Layer 7 of a small transformer language model trained on English Wikipedia (12 layers, counted from 0, width 128).
A neuron adds its activation times its output weights to the MLP's output. To switch it off is to set its activation to zero at one token and run the rest of the model.
A neuron's activation on a vector x is SiLU(gate . x) times (in . x), where the dot is the dot product.

Input weights of the MLP neurons that the questions are about. A number n stands for (n - 500) times 0.0018.
n23 gate: 650,401,637,629,474,357,898,569,471,584,765,489,493,609,619,496,496,462,448,645,218,675,560,618,543,486,356,418,388,398,564,783,564,478,540,465,571,496,423,373,390,426,691,534,507,710,466,427,500,337,564,518,451,456,736,425,440,804,481,470,714,514,446,518,275,600,728,534,208,651,605,421,764,587,508,549,478,391,545,493,474,526,434,500,475,500,456,275,514,430,496,414,565,684,549,438,366,567,404,609,515,459,493,395,507,419,534,719,627,586,640,608,681,492,563,305,573,519,438,478,467,587,592,572,583,794,684,695
n86 gate: 346,504,719,468,516,402,631,617,339,425,560,364,401,646,364,464,635,438,572,500,643,453,409,381,445,512,392,697,524,381,585,653,467,640,332,511,279,500,536,362,373,420,512,413,759,512,452,528,791,433,500,345,414,512,484,459,217,476,440,549,551,655,652,328,532,492,670,395,348,655,508,531,421,355,602,794,452,551,838,346,381,608,528,476,339,215,313,642,390,345,356,675,438,592,524,460,516,548,520,500,556,524,418,520,835,500,399,500,606,565,600,434,434,410,641,779,622,262,611,152,368,418,524,652,828,729,597,596
n122 gate: 292,546,451,461,380,224,535,572,401,638,832,520,366,489,535,449,389,540,396,679,623,900,316,515,466,553,303,543,566,515,586,618,540,419,549,391,430,453,523,264,354,531,535,532,400,407,211,592,808,386,504,492,413,420,438,532,484,523,679,322,394,402,628,519,457,624,351,734,496,492,379,289,546,409,433,682,664,420,445,485,934,651,569,527,641,409,643,538,614,462,465,630,334,463,461,335,621,609,608,496,481,597,594,420,458,438,508,524,564,559,678,390,405,333,574,639,709,449,708,469,287,296,531,322,579,519,579,423
n150 gate: 600,807,493,306,420,721,466,478,391,466,454,622,534,695,515,462,500,394,587,615,734,436,591,458,459,459,534,377,442,489,604,545,317,363,720,532,443,373,378,601,273,515,269,779,458,413,642,795,326,582,493,496,535,485,610,379,631,534,561,399,522,555,660,321,515,637,463,692,641,636,350,633,764,262,644,753,423,436,360,380,485,481,549,384,515,273,375,361,500,500,565,399,404,471,589,564,448,680,538,471,378,477,575,463,519,602,512,220,534,850,466,437,604,637,635,576,519,450,212,454,721,489,588,552,511,700,496,451
n160 gate: 520,396,206,484,428,529,328,476,536,223,468,554,441,413,552,552,381,562,412,600,512,468,836,269,547,500,500,621,371,266,626,429,680,480,249,628,331,541,708,599,508,556,297,669,288,944,326,365,558,508,393,484,373,583,632,537,593,657,327,586,355,422,496,508,439,508,430,468,660,588,366,547,488,543,369,484,657,524,467,516,556,496,342,401,468,223,404,709,469,532,540,508,352,328,688,583,445,573,556,550,520,395,763,480,372,468,329,443,500,638,248,578,238,413,407,424,744,621,663,528,208,668,432,406,375,496,356,580
n213 gate: 584,472,284,358,721,299,386,570,430,500,890,480,527,679,639,380,690,545,666,599,284,551,470,280,473,435,417,516,504,445,488,488,577,500,98,270,512,492,591,656,634,288,524,586,780,496,508,520,557,469,326,324,549,394,591,565,684,559,480,366,531,646,273,401,480,619,264,440,573,410,780,735,696,450,363,484,500,422,556,449,194,472,785,336,481,473,571,387,395,555,516,596,677,504,802,410,566,484,571,375,338,607,541,589,729,457,556,440,543,652,461,523,400,520,368,697,411,420,555,464,571,446,496,581,558,558,535,662
n23 in: 564,393,580,630,437,640,652,697,518,482,493,581,614,372,381,489,523,454,600,526,673,529,433,478,347,507,571,657,463,379,632,671,405,515,616,660,418,805,504,573,445,644,530,508,344,641,478,537,586,391,617,566,454,206,504,447,421,530,418,500,515,442,504,248,251,247,342,410,557,482,455,579,518,507,390,409,291,493,655,577,644,589,504,485,548,536,515,379,482,563,273,103,348,376,398,607,700,361,315,734,526,575,406,423,218,537,428,606,515,752,463,431,395,748,718,707,471,496,408,451,604,496,571,602,333,395,612,519
n86 in: 860,302,325,262,449,532,714,454,419,531,91,395,581,577,406,614,532,600,648,363,608,684,266,628,603,455,266,469,590,153,551,687,480,391,328,544,645,374,644,558,543,566,822,548,652,582,524,566,602,531,466,419,364,388,582,504,358,527,261,520,699,398,394,375,369,566,662,296,476,438,591,519,519,496,591,524,288,293,472,315,546,496,558,542,488,405,523,462,351,566,527,504,492,600,306,454,428,500,321,314,504,332,544,466,422,519,611,397,454,484,683,435,679,580,437,601,500,547,702,425,531,454,605,542,606,655,405,788
n122 in: 333,263,424,439,677,487,461,513,547,577,609,522,427,470,530,592,248,415,470,574,504,491,463,539,475,521,297,452,435,149,434,279,558,522,606,528,335,531,552,287,577,595,578,268,655,491,321,569,466,466,653,281,638,324,375,562,391,392,530,354,398,223,48,634,421,287,308,456,598,526,535,546,504,115,412,363,570,445,566,308,509,457,470,509,721,643,612,619,364,715,370,601,706,281,773,341,500,478,431,587,513,578,581,551,543,272,614,482,733,343,95,340,297,353,461,414,419,391,685,272,491,559,509,424,546,890,508,547
n150 in: 527,684,594,642,542,375,385,526,610,553,450,353,530,436,677,442,312,524,546,473,527,360,485,351,436,399,631,748,144,439,539,674,634,423,440,630,415,508,523,458,401,496,550,591,630,423,523,340,228,605,511,313,457,454,439,484,422,670,407,445,297,616,650,485,520,508,589,252,599,389,590,530,317,282,269,421,663,527,688,436,679,404,390,481,390,481,354,398,327,614,415,586,283,548,809,462,466,438,462,606,616,496,504,553,508,454,656,641,598,617,937,391,492,460,492,504,428,617,450,531,269,549,784,301,327,310,485,619
n160 in: 557,297,314,621,37,659,327,496,500,547,421,768,556,534,582,557,367,594,405,374,625,509,298,509,386,567,318,622,509,521,605,317,730,336,445,285,717,597,625,513,621,483,358,509,245,461,325,423,584,275,541,534,527,770,500,708,391,608,656,371,445,609,449,323,460,734,617,614,562,470,645,471,376,458,473,451,491,304,465,304,577,491,389,555,445,525,440,760,551,869,583,240,740,843,526,569,547,513,668,384,656,491,593,466,310,685,157,544,411,369,461,546,712,393,504,513,530,552,853,465,271,373,413,348,394,508,399,638
n213 in: 397,628,75,571,274,649,473,265,618,377,388,518,329,434,887,795,595,756,416,749,262,469,462,416,326,276,646,585,759,412,577,352,527,460,609,558,504,599,535,456,513,412,694,354,664,726,437,430,423,630,407,408,609,403,261,351,383,620,500,482,513,539,561,491,721,326,474,411,318,482,693,543,333,483,369,609,424,653,251,679,355,487,605,448,648,587,182,277,309,359,447,139,414,250,437,795,335,352,491,597,371,478,454,491,527,509,545,681,613,325,465,158,392,600,513,301,456,567,257,549,491,522,562,530,457,405,366,473

Output weights of the MLP neurons that the questions are about. A number n stands for (n - 500) times 0.0028.
n23: 384,792,531,450,496,525,449,537,426,427,675,397,587,281,583,434,470,380,583,539,715,525,724,488,607,349,568,726,354,591,403,609,317,513,246,541,364,386,257,562,527,588,483,324,460,627,413,639,469,469,594,400,496,556,585,383,456,525,608,563,393,456,379,386,460,609,580,578,443,584,470,544,277,840,417,440,765,668,471,453,419,564,607,625,378,258,396,368,634,417,363,510,259,793,433,672,920,660,416,550,473,485,258,553,504,556,559,372,661,452,843,528,556,392,375,381,291,527,473,539,281,747,472,674,561,637,712,598
n86: 643,486,235,590,439,832,670,467,438,449,592,448,700,396,391,431,736,808,505,452,505,633,544,487,457,403,671,454,504,274,599,452,487,716,283,797,298,778,495,440,301,523,704,435,589,549,680,617,807,666,301,852,737,486,526,509,451,595,293,487,258,549,470,281,633,556,440,374,304,657,454,594,415,641,282,253,460,258,431,491,291,402,682,385,486,666,500,500,584,262,356,430,570,595,590,422,413,492,517,629,371,415,585,603,569,339,471,537,542,692,725,308,407,295,774,461,552,312,626,399,364,551,671,601,673,684,866,400
n122: 475,446,618,777,597,159,583,509,769,608,490,319,354,270,620,596,680,694,536,336,466,369,500,564,470,350,344,303,536,436,581,568,230,430,652,191,513,288,415,374,592,351,779,468,524,374,230,89,413,513,390,284,490,329,568,325,368,655,373,769,679,429,445,736,458,327,495,550,649,487,513,651,505,462,331,205,320,433,315,277,450,651,630,612,715,412,766,439,52,549,386,237,639,307,500,675,804,724,576,217,532,527,541,500,315,301,387,690,412,512,184,467,444,392,495,572,519,830,509,286,337,568,600,485,447,453,546,491
n150: 438,641,579,639,504,521,452,600,518,318,415,662,438,629,469,384,644,576,478,485,259,470,574,604,526,385,439,362,670,507,488,593,532,500,645,504,589,640,728,805,665,514,299,516,727,582,467,496,508,268,646,470,460,276,377,793,649,247,274,557,209,459,424,745,532,612,408,511,340,512,608,232,720,622,578,475,422,661,417,480,713,356,643,620,542,517,583,530,651,450,508,850,418,512,401,476,649,774,457,236,214,563,551,417,657,479,511,547,592,514,538,583,754,294,584,468,447,500,400,759,465,342,213,564,517,396,166,552
n160: 459,580,366,555,589,376,425,406,893,426,626,740,316,420,677,528,561,475,807,504,530,564,414,579,679,624,234,440,652,582,355,271,542,551,201,510,364,426,587,372,519,593,455,668,769,414,277,349,356,509,223,535,438,433,968,563,601,500,540,434,338,553,752,690,447,581,532,717,525,491,370,591,188,779,667,443,260,687,430,476,725,394,534,309,505,684,518,799,455,532,292,849,581,622,761,598,627,295,609,530,542,468,583,374,297,360,712,198,715,524,401,361,572,668,570,684,566,261,355,806,475,403,795,460,725,307,387,780
n213: 357,591,522,270,509,766,370,615,520,716,706,780,560,487,348,558,51,547,450,582,552,429,454,446,647,290,383,558,663,554,676,367,799,592,414,618,626,581,539,344,684,654,591,437,601,596,536,746,362,465,607,476,256,794,491,468,804,516,628,672,443,514,397,574,530,461,167,374,646,443,633,606,147,383,626,409,495,535,752,636,408,583,166,549,416,452,513,226,250,604,329,383,568,227,606,693,442,683,583,766,252,425,179,625,742,431,559,301,702,477,344,597,217,413,599,591,482,434,513,415,495,668,389,325,383,380,617,419

Each question names a token from some text and the token that comes next. It shows the vector x that enters the MLP there. A number n stands for (n - 500) times 0.0052.

Then comes g, the gradient of the next token's log-probability with respect to the MLP's output, scaled to length 1. A neuron's effect is roughly proportional to its activation times (output weights . g). A number n stands for (n - 500) times 0.00075.

"an", then "o"
x: 653,564,529,287,568,454,473,315,451,639,316,432,643,466,303,498,370,328,615,455,378,408,613,557,507,380,332,558,532,496,524,332,456,472,521,389,309,596,428,605,349,517,515,531,368,498,244,384,489,572,470,437,519,527,567,573,500,635,427,488,703,306,348,559,595,387,638,477,565,433,576,575,414,620,477,627,262,387,524,605,370,664,458,453,477,449,452,411,742,477,511,445,378,567,478,537,429,565,669,229,306,395,248,407,529,431,574,254,571,510,368,516,595,513,472,375,666,632,539,670,582,322,551,335,498,346,592,515
g: 620,395,419,570,407,628,590,483,480,691,391,373,704,494,394,543,579,360,610,453,676,692,520,604,609,533,567,359,530,551,643,539,644,463,530,478,783,678,310,540,553,499,383,680,421,493,747,325,570,528,497,363,539,654,683,539,611,326,210,385,524,423,577,405,424,447,532,390,330,543,527,305,530,566,620,566,498,574,524,631,444,362,464,567,463,678,381,472,542,580,467,571,538,363,430,440,586,215,591,424,404,563,272,373,340,602,434,495,336,491,636,388,495,424,489,674,339,355,516,768,494,397,232,619,606,423,493,324
Which neuron, switched off, raises the next token's probability most? n150

"si", then "d"
x: 593,609,613,387,360,572,522,536,411,440,624,481,658,478,482,468,686,543,412,536,428,436,593,592,267,315,468,406,415,405,554,455,353,601,377,584,505,532,718,404,479,393,439,604,512,472,287,527,567,560,527,491,485,400,582,492,597,501,478,356,756,608,424,657,438,382,795,328,535,520,611,599,244,532,522,553,279,414,395,472,479,521,489,262,485,424,552,420,388,588,556,345,445,769,366,574,532,711,409,635,418,242,321,534,558,577,504,538,633,405,550,402,410,450,587,464,448,557,338,345,546,591,627,598,493,481,639,536
g: 724,479,351,479,402,646,518,562,618,552,578,645,672,495,557,752,619,334,708,672,320,576,445,640,546,609,534,359,610,606,492,493,437,582,457,472,554,364,421,357,289,617,714,448,352,712,603,555,483,491,452,458,546,487,538,477,484,728,499,268,638,454,691,378,580,499,376,492,409,381,535,756,686,597,409,201,573,398,463,462,747,537,449,655,532,508,437,361,473,460,527,565,434,519,637,538,188,685,474,684,593,280,548,498,472,588,542,484,403,558,464,433,496,500,434,422,619,667,558,484,554,730,407,505,725,564,591,565
Switching off which neuron hurts the next token most? n86

"at", then "u"
x: 423,388,598,360,418,437,273,567,434,516,619,522,437,571,532,474,519,441,576,356,592,418,303,640,481,544,372,700,439,664,424,636,536,370,649,398,519,348,322,473,417,385,516,497,635,486,597,610,502,617,502,440,527,603,729,337,362,485,398,554,509,438,375,474,682,600,729,456,712,432,611,641,267,583,466,409,501,554,436,496,390,684,480,405,522,610,496,818,535,664,488,519,377,557,418,492,351,411,542,677,507,542,452,489,645,420,640,457,519,329,251,466,635,501,475,640,647,624,397,562,564,286,539,601,494,521,547,370
g: 543,534,585,452,329,749,451,576,333,477,520,567,391,176,619,604,555,547,567,277,744,432,659,721,471,518,523,502,553,491,603,364,526,360,300,531,537,566,366,551,441,578,560,543,664,550,482,577,498,434,681,681,555,598,650,432,451,283,580,588,419,484,400,525,476,654,365,681,551,536,907,497,445,482,588,631,608,582,512,557,463,496,697,449,424,445,416,345,237,528,557,392,609,502,357,607,671,521,400,544,411,557,528,572,466,608,365,574,665,768,632,296,428,395,442,496,636,633,332,244,538,469,465,573,552,526,437,583
Switching off which neuron hurts the next token most? n23

"m", then "en "
x: 404,402,495,367,435,610,406,391,441,610,473,497,465,492,366,431,712,282,688,560,435,489,368,637,442,593,717,552,499,475,416,499,422,526,611,402,615,768,544,457,476,412,306,425,589,378,550,528,532,533,688,426,540,633,578,582,701,493,498,617,625,350,329,383,514,390,756,441,525,235,470,283,399,541,575,653,370,559,340,492,620,738,429,516,356,552,552,585,417,658,507,545,559,772,407,245,477,393,476,574,453,515,507,470,569,304,575,522,434,529,370,514,553,456,479,469,701,547,545,428,357,577,583,487,524,611,526,517
g: 479,508,687,606,629,421,442,345,427,284,436,455,651,657,585,451,359,577,514,445,494,521,402,648,447,718,560,548,314,463,282,612,411,470,646,392,634,502,392,679,613,564,611,512,518,382,768,667,503,635,514,722,693,418,532,537,337,515,608,402,448,639,386,612,458,440,554,610,607,284,491,747,661,541,387,437,184,454,600,725,617,430,601,492,533,481,464,499,394,518,425,510,350,452,568,524,589,559,421,592,583,492,604,429,611,682,463,270,867,746,512,473,681,508,653,512,643,522,403,546,495,450,621,523,447,573,418,443
Which neuron, switched off, raises the next token's probability most? n213

"th", then "is "
x: 487,575,701,616,456,556,466,526,485,674,625,613,549,200,469,565,693,259,355,471,631,368,359,677,225,500,473,726,255,295,325,391,470,552,548,315,501,598,548,357,490,319,400,504,442,435,540,519,430,456,685,490,608,627,450,444,550,484,442,519,599,492,571,407,459,699,452,434,578,327,354,336,491,554,542,532,356,592,414,595,698,691,632,395,310,536,590,577,499,612,402,485,315,370,536,408,639,448,490,487,430,610,594,388,664,434,554,459,572,472,454,402,448,511,481,509,782,462,453,445,535,436,509,468,389,520,622,366
g: 383,349,429,685,417,298,618,325,629,469,584,601,349,450,257,490,438,550,371,580,472,431,550,527,427,533,502,531,551,490,566,546,312,436,426,619,349,602,697,322,565,644,617,544,489,532,399,567,427,481,458,446,419,378,587,285,610,358,458,458,588,559,414,549,552,675,471,512,559,598,482,303,350,461,719,459,391,404,459,535,592,520,743,693,518,325,244,616,384,338,553,509,600,467,532,610,859,441,510,583,600,521,596,652,363,627,575,555,419,505,662,335,509,455,565,646,426,777,627,645,410,405,583,523,827,503,290,507
Switching off which neuron hurts the next token most? n122

"of ", then "Ar"
x: 606,390,589,386,396,435,622,383,425,674,440,491,663,603,287,460,545,317,521,777,463,344,310,509,416,449,472,458,423,516,610,395,604,615,611,414,385,664,524,501,490,518,532,399,506,471,189,464,387,625,718,349,411,643,532,465,596,557,422,481,586,619,483,570,350,309,636,409,437,356,619,399,609,449,447,430,457,352,439,436,504,734,686,526,501,494,522,393,538,633,546,657,528,565,550,369,827,452,391,714,375,437,327,506,433,499,549,409,529,477,487,516,488,467,404,485,519,616,279,527,545,613,652,513,539,306,517,483
g: 392,559,318,459,636,383,252,505,602,674,538,719,632,507,221,605,327,638,480,559,560,578,454,409,620,589,785,466,723,292,567,405,584,555,587,409,580,676,504,472,534,539,479,357,606,532,519,620,427,543,483,551,395,567,358,520,518,575,617,569,461,455,326,648,576,611,627,494,529,711,483,408,381,443,258,413,582,451,552,445,663,696,438,395,535,591,612,438,412,437,515,522,321,487,664,570,418,561,389,455,362,688,336,582,780,437,445,454,362,481,432,366,445,674,483,363,526,636,547,566,525,621,471,264,312,735,288,373
Which neuron, switched off, raises the next token's probability most? n23

"ay ", then "of "
x: 633,580,599,647,505,343,493,236,329,421,649,523,562,405,394,387,513,281,394,559,461,509,372,535,448,457,390,632,435,677,339,383,557,469,531,445,488,575,646,490,496,548,516,554,503,390,327,400,541,744,589,387,400,482,508,427,652,576,414,523,669,396,511,469,577,278,592,559,557,410,553,550,270,723,470,483,502,515,599,560,465,607,496,502,526,475,427,603,682,580,520,803,556,290,620,531,495,496,324,739,606,539,629,449,648,455,607,623,638,547,567,394,546,458,465,391,559,519,523,386,442,438,534,712,526,356,566,379
g: 517,294,564,436,545,381,803,450,398,342,529,417,273,636,347,264,530,277,665,372,548,402,507,521,447,293,569,165,503,600,559,379,479,639,700,426,488,369,384,479,355,319,662,619,622,400,526,326,489,489,538,488,657,375,630,282,382,642,566,478,665,468,438,685,584,284,642,430,545,492,494,608,397,559,404,466,610,486,404,420,425,489,445,572,374,405,397,484,236,455,577,303,437,490,434,488,801,431,473,663,411,542,529,648,400,385,342,480,477,691,539,397,563,379,513,498,332,599,565,576,505,533,499,426,503,433,417,393
Switching off which neuron hurts the next token most? n122

"ic", then "o "
x: 547,522,346,184,501,261,400,540,491,446,429,471,696,485,420,440,575,438,542,553,565,497,527,491,521,378,473,616,550,407,511,439,670,503,355,358,487,781,443,563,560,704,370,518,449,659,222,306,546,618,471,514,464,595,594,588,545,605,384,409,500,431,593,604,469,355,378,391,538,499,778,407,554,572,550,480,291,463,403,786,503,578,433,446,393,488,364,414,740,463,655,385,379,531,491,500,435,455,520,645,498,315,447,429,275,496,579,545,490,478,308,506,438,355,446,593,508,537,520,632,675,334,331,673,654,632,491,514
g: 466,770,418,399,395,450,625,615,447,309,444,539,316,623,453,391,499,603,501,750,513,344,537,595,482,468,462,520,501,551,445,335,471,753,454,587,228,372,523,458,649,525,810,496,573,544,261,497,354,495,432,705,584,282,533,535,312,380,455,445,532,546,542,440,413,525,416,542,585,514,444,272,259,375,483,743,538,375,401,569,608,433,553,445,659,497,609,361,579,379,526,522,349,427,396,418,642,548,568,647,399,216,660,577,509,629,540,453,732,720,459,604,690,420,452,424,521,565,475,624,545,347,526,322,513,446,337,486
Switching off which neuron hurts the next token most? n160

"st", then "ed "
x: 638,539,661,443,263,320,353,551,451,467,563,484,688,420,388,616,659,495,779,265,553,469,545,536,564,503,471,506,404,581,663,503,680,334,392,405,514,589,481,433,553,494,582,605,534,651,331,429,287,406,524,617,545,629,579,434,405,374,570,560,629,504,330,413,432,404,652,655,521,580,735,520,469,457,495,591,277,484,499,543,762,578,526,458,475,610,510,560,451,554,407,546,366,501,259,410,549,431,537,348,677,393,525,493,333,451,600,294,730,508,413,636,574,388,486,463,453,413,479,557,576,613,794,567,569,466,655,486
g: 506,690,370,563,482,652,599,653,445,582,460,491,581,364,467,377,559,410,498,445,581,461,497,507,508,426,529,513,222,470,184,640,427,562,391,672,662,449,584,438,721,495,583,256,444,500,423,503,372,549,309,516,619,475,646,498,385,542,514,282,591,657,513,295,592,604,735,656,374,626,608,456,543,515,531,535,722,772,423,225,572,412,531,461,620,502,350,476,687,509,783,473,504,545,596,480,367,373,489,588,527,275,478,354,531,402,574,524,444,392,409,679,611,343,510,434,471,263,660,459,546,532,582,256,501,399,391,546
Which neuron, switched off, raises the next token's probability most? n213

"e", then "k "
x: 471,417,515,659,422,509,310,624,338,627,439,483,475,280,509,432,405,658,439,490,411,379,607,455,385,531,329,664,371,492,604,427,660,580,599,444,541,578,646,422,486,598,265,464,627,612,591,487,325,558,452,497,596,555,632,571,327,606,367,483,501,405,283,524,725,404,599,583,590,544,482,445,393,848,405,322,358,383,527,614,352,499,484,428,461,348,380,575,308,401,455,454,585,412,391,427,514,542,421,449,386,493,455,394,467,538,591,676,491,503,300,302,440,404,732,725,646,638,405,562,565,545,338,402,508,403,465,499
g: 405,388,451,476,613,533,372,477,470,252,566,496,509,441,419,584,459,371,528,478,484,853,432,635,586,279,612,423,540,693,535,492,346,447,515,491,417,324,530,522,605,593,523,398,392,417,375,561,603,385,146,702,446,400,560,409,225,567,415,429,451,396,549,191,607,295,415,564,711,242,557,518,417,402,590,550,359,487,695,586,612,575,429,602,639,449,607,459,384,430,504,340,505,571,617,553,444,572,704,546,340,503,607,566,577,430,607,345,537,520,612,454,491,711,425,745,272,509,462,420,603,568,604,577,671,594,492,489
Switching off which neuron hurts the next token most? n160

"per", then "or "
x: 453,605,785,379,285,531,399,571,514,528,462,358,463,662,456,656,642,553,589,459,388,649,556,593,476,440,351,544,330,444,616,410,667,451,575,612,625,493,414,651,513,451,509,464,550,530,480,492,577,481,598,439,324,588,465,509,539,482,457,327,462,375,547,528,609,503,492,460,482,520,698,502,360,408,611,484,587,552,540,590,550,594,262,464,505,524,375,615,632,605,813,601,358,556,339,254,418,615,469,838,540,212,596,597,542,516,483,489,587,527,278,432,386,437,404,574,552,706,484,494,363,607,621,282,496,342,544,519
g: 531,489,424,439,480,240,639,262,588,438,600,689,507,552,492,443,550,499,386,518,606,545,457,559,688,437,538,593,460,639,371,281,341,807,473,694,451,312,563,403,549,522,541,639,632,498,396,557,482,531,701,668,301,585,433,339,377,532,467,426,482,569,484,600,315,369,528,426,578,346,644,614,527,456,604,631,438,564,527,513,329,464,549,336,520,605,253,726,386,391,584,601,496,532,431,468,372,466,420,579,438,522,774,490,591,530,374,774,617,601,586,492,345,671,670,567,415,381,479,486,123,450,617,350,617,465,500,446
Switching off which neuron hurts the next token most? n160

"\"", then "T"
x: 647,559,492,518,555,541,430,534,445,564,343,695,546,400,182,544,603,543,439,591,356,430,252,433,469,458,515,518,519,743,405,310,516,415,603,525,432,418,510,512,261,565,285,488,504,525,439,665,508,494,592,491,658,658,537,502,735,510,565,430,570,332,676,546,427,329,501,595,627,371,547,407,514,570,538,512,510,522,597,510,544,747,735,442,543,552,444,580,357,502,613,733,565,679,487,383,681,350,557,600,486,463,579,329,546,416,535,422,459,529,488,579,491,551,322,470,694,524,415,460,538,391,519,533,519,484,784,559
g: 579,560,542,632,544,400,642,543,407,438,640,395,731,458,432,575,497,600,540,616,789,648,236,436,532,626,524,556,643,422,449,359,572,493,467,486,414,369,349,409,464,538,425,446,539,424,370,463,436,616,179,570,425,461,392,594,371,380,468,581,564,749,407,416,443,446,561,405,721,465,455,660,520,295,548,249,502,540,620,623,349,643,557,628,571,485,344,506,586,550,624,406,369,376,830,347,680,273,609,347,236,696,433,578,396,396,406,631,595,504,515,347,528,572,501,596,547,526,564,523,395,240,494,486,451,492,455,593
Switching off which neuron hurts the next token most? n150

"P", then "ar"
x: 475,505,512,371,521,492,407,436,425,512,373,596,419,588,414,492,537,303,665,445,459,266,258,571,445,542,503,624,655,292,562,343,622,382,607,422,460,629,476,510,563,414,388,514,358,466,361,581,472,584,649,540,431,588,490,506,612,722,449,384,642,394,436,597,520,225,577,602,519,469,471,439,533,564,509,708,544,454,248,575,676,725,468,445,419,821,607,372,509,475,489,512,483,605,509,513,523,463,467,489,327,425,238,333,421,484,517,616,515,411,353,380,399,535,451,460,785,488,323,441,499,449,651,584,450,454,597,414
g: 456,472,623,511,339,427,475,397,664,667,544,502,457,467,523,566,238,378,588,364,507,568,438,574,539,441,548,397,737,628,436,549,633,624,563,594,802,615,580,272,442,387,678,385,414,581,590,290,278,611,459,475,28,518,455,534,712,657,501,434,556,468,659,553,504,364,575,474,472,623,390,455,458,551,611,435,384,333,438,358,551,373,322,598,640,355,620,590,299,452,414,516,515,539,477,555,562,569,486,403,423,534,546,598,681,512,595,381,257,430,402,342,284,514,362,503,603,458,460,614,584,604,418,386,399,611,314,490
Which neuron, switched off, raises the next token's probability most? n213

"g", then "a"
x: 405,485,554,311,427,455,445,341,456,526,453,443,480,387,317,323,815,447,560,412,631,175,337,543,484,596,492,581,519,432,505,431,679,619,518,429,468,426,512,532,456,540,391,422,457,342,424,569,533,466,708,652,525,805,456,419,617,323,479,447,593,363,391,291,481,658,661,329,530,413,424,379,331,468,437,528,403,496,345,347,574,641,564,401,250,691,406,419,316,491,342,589,447,649,411,354,575,413,524,543,427,534,585,319,553,407,493,577,499,496,562,450,444,407,444,365,672,479,421,511,517,632,414,502,532,455,596,379
g: 192,560,559,386,635,498,412,422,494,463,572,527,482,463,400,520,778,544,652,291,461,197,629,617,412,447,304,409,634,369,677,552,586,431,479,359,594,638,615,403,611,660,400,522,488,539,470,710,631,516,504,474,265,461,632,486,558,430,468,600,428,688,635,544,452,363,364,415,657,476,707,571,425,344,525,719,577,520,466,300,582,438,427,283,312,571,411,439,729,343,641,643,430,374,527,618,444,467,605,513,349,564,343,645,493,546,505,561,636,359,451,597,496,402,424,318,537,589,526,686,708,552,590,524,316,446,406,386
Switching off which neuron hurts the next token most? n213

"M", then "is"
x: 588,378,510,524,537,587,422,340,364,630,227,595,549,526,410,574,718,322,528,553,667,464,438,517,353,582,569,672,472,427,608,353,505,542,570,371,472,667,480,487,416,453,400,522,594,431,373,502,576,572,744,336,546,708,624,652,586,589,463,554,733,357,482,561,473,373,746,418,553,367,499,465,550,441,771,596,442,562,311,477,532,560,438,518,476,771,381,379,438,497,567,532,579,684,587,347,453,419,476,569,406,453,369,398,625,297,614,376,546,492,419,562,627,551,508,421,737,526,482,542,553,486,573,547,499,601,519,584
g: 684,588,463,520,421,486,483,448,416,518,498,514,523,565,374,450,608,502,626,506,444,365,513,512,378,281,501,657,617,632,295,440,518,376,682,554,519,559,713,443,387,387,579,378,273,390,353,514,527,560,494,408,649,484,695,464,680,578,630,551,571,448,507,499,586,650,530,805,767,589,472,511,336,554,314,186,462,276,366,638,350,405,634,648,528,488,511,278,518,506,502,363,330,563,168,323,621,495,553,509,434,549,695,658,549,294,540,477,431,449,627,386,539,447,414,589,360,555,529,361,514,680,653,451,651,606,548,578
Switching off which neuron hurts the next token most? n86

"ig", then "n"
x: 530,571,389,306,253,500,379,430,406,676,370,461,531,416,529,408,463,440,460,434,491,401,434,546,409,267,430,516,575,355,529,512,634,413,561,622,450,688,564,520,500,496,445,417,497,511,408,460,228,456,674,491,611,499,421,506,236,491,335,550,360,595,511,363,703,498,631,400,649,606,565,417,393,595,595,518,433,276,619,475,287,700,579,449,443,707,325,496,364,757,537,576,477,592,457,382,473,630,420,547,382,396,545,619,476,564,477,334,647,531,497,423,230,461,374,390,626,590,306,528,506,567,593,463,472,432,597,559
g: 515,464,434,614,367,588,437,505,411,672,541,501,498,591,296,487,596,311,359,341,398,731,315,496,431,399,320,660,558,494,612,475,353,395,601,373,457,376,555,566,669,297,400,550,407,576,572,365,465,414,319,716,856,608,445,558,537,340,370,313,630,434,301,292,433,469,482,492,247,757,587,375,547,536,300,568,512,485,578,383,596,516,329,553,525,571,380,492,618,531,367,500,634,550,634,501,279,379,501,513,596,325,512,516,661,518,468,522,539,424,528,590,621,378,617,405,705,572,535,616,628,564,600,531,414,428,701,308
Which neuron, switched off, raises the next token's probability most? n160

"on", then "'"
x: 744,681,497,254,377,335,482,474,543,557,376,471,674,504,481,436,497,401,451,527,497,426,456,489,432,632,318,471,446,447,581,324,652,583,672,488,418,367,471,351,355,422,592,472,384,517,494,471,375,491,565,542,529,560,666,532,685,744,331,538,731,500,447,452,646,386,647,499,466,463,537,421,487,628,627,463,394,382,426,492,512,534,587,317,408,396,466,328,685,504,663,506,393,475,417,382,506,668,633,261,546,415,501,567,243,429,508,326,641,430,289,372,456,442,342,581,517,645,611,670,562,449,398,489,663,465,750,655
g: 715,362,371,597,334,488,499,652,558,598,628,746,489,416,399,358,608,763,584,653,596,679,380,421,615,509,629,422,424,576,585,717,497,630,571,361,686,484,562,522,345,433,496,388,503,575,582,407,357,464,578,689,694,159,476,634,575,381,412,411,428,466,560,488,509,668,482,537,597,349,800,289,633,581,359,532,535,587,452,521,539,623,545,229,647,412,584,500,471,512,655,425,512,602,329,252,369,513,514,541,602,561,653,478,501,429,381,524,500,648,582,469,541,472,327,396,390,622,418,598,404,556,600,586,703,469,381,631
Which neuron, switched off, raises the next token's probability most? n150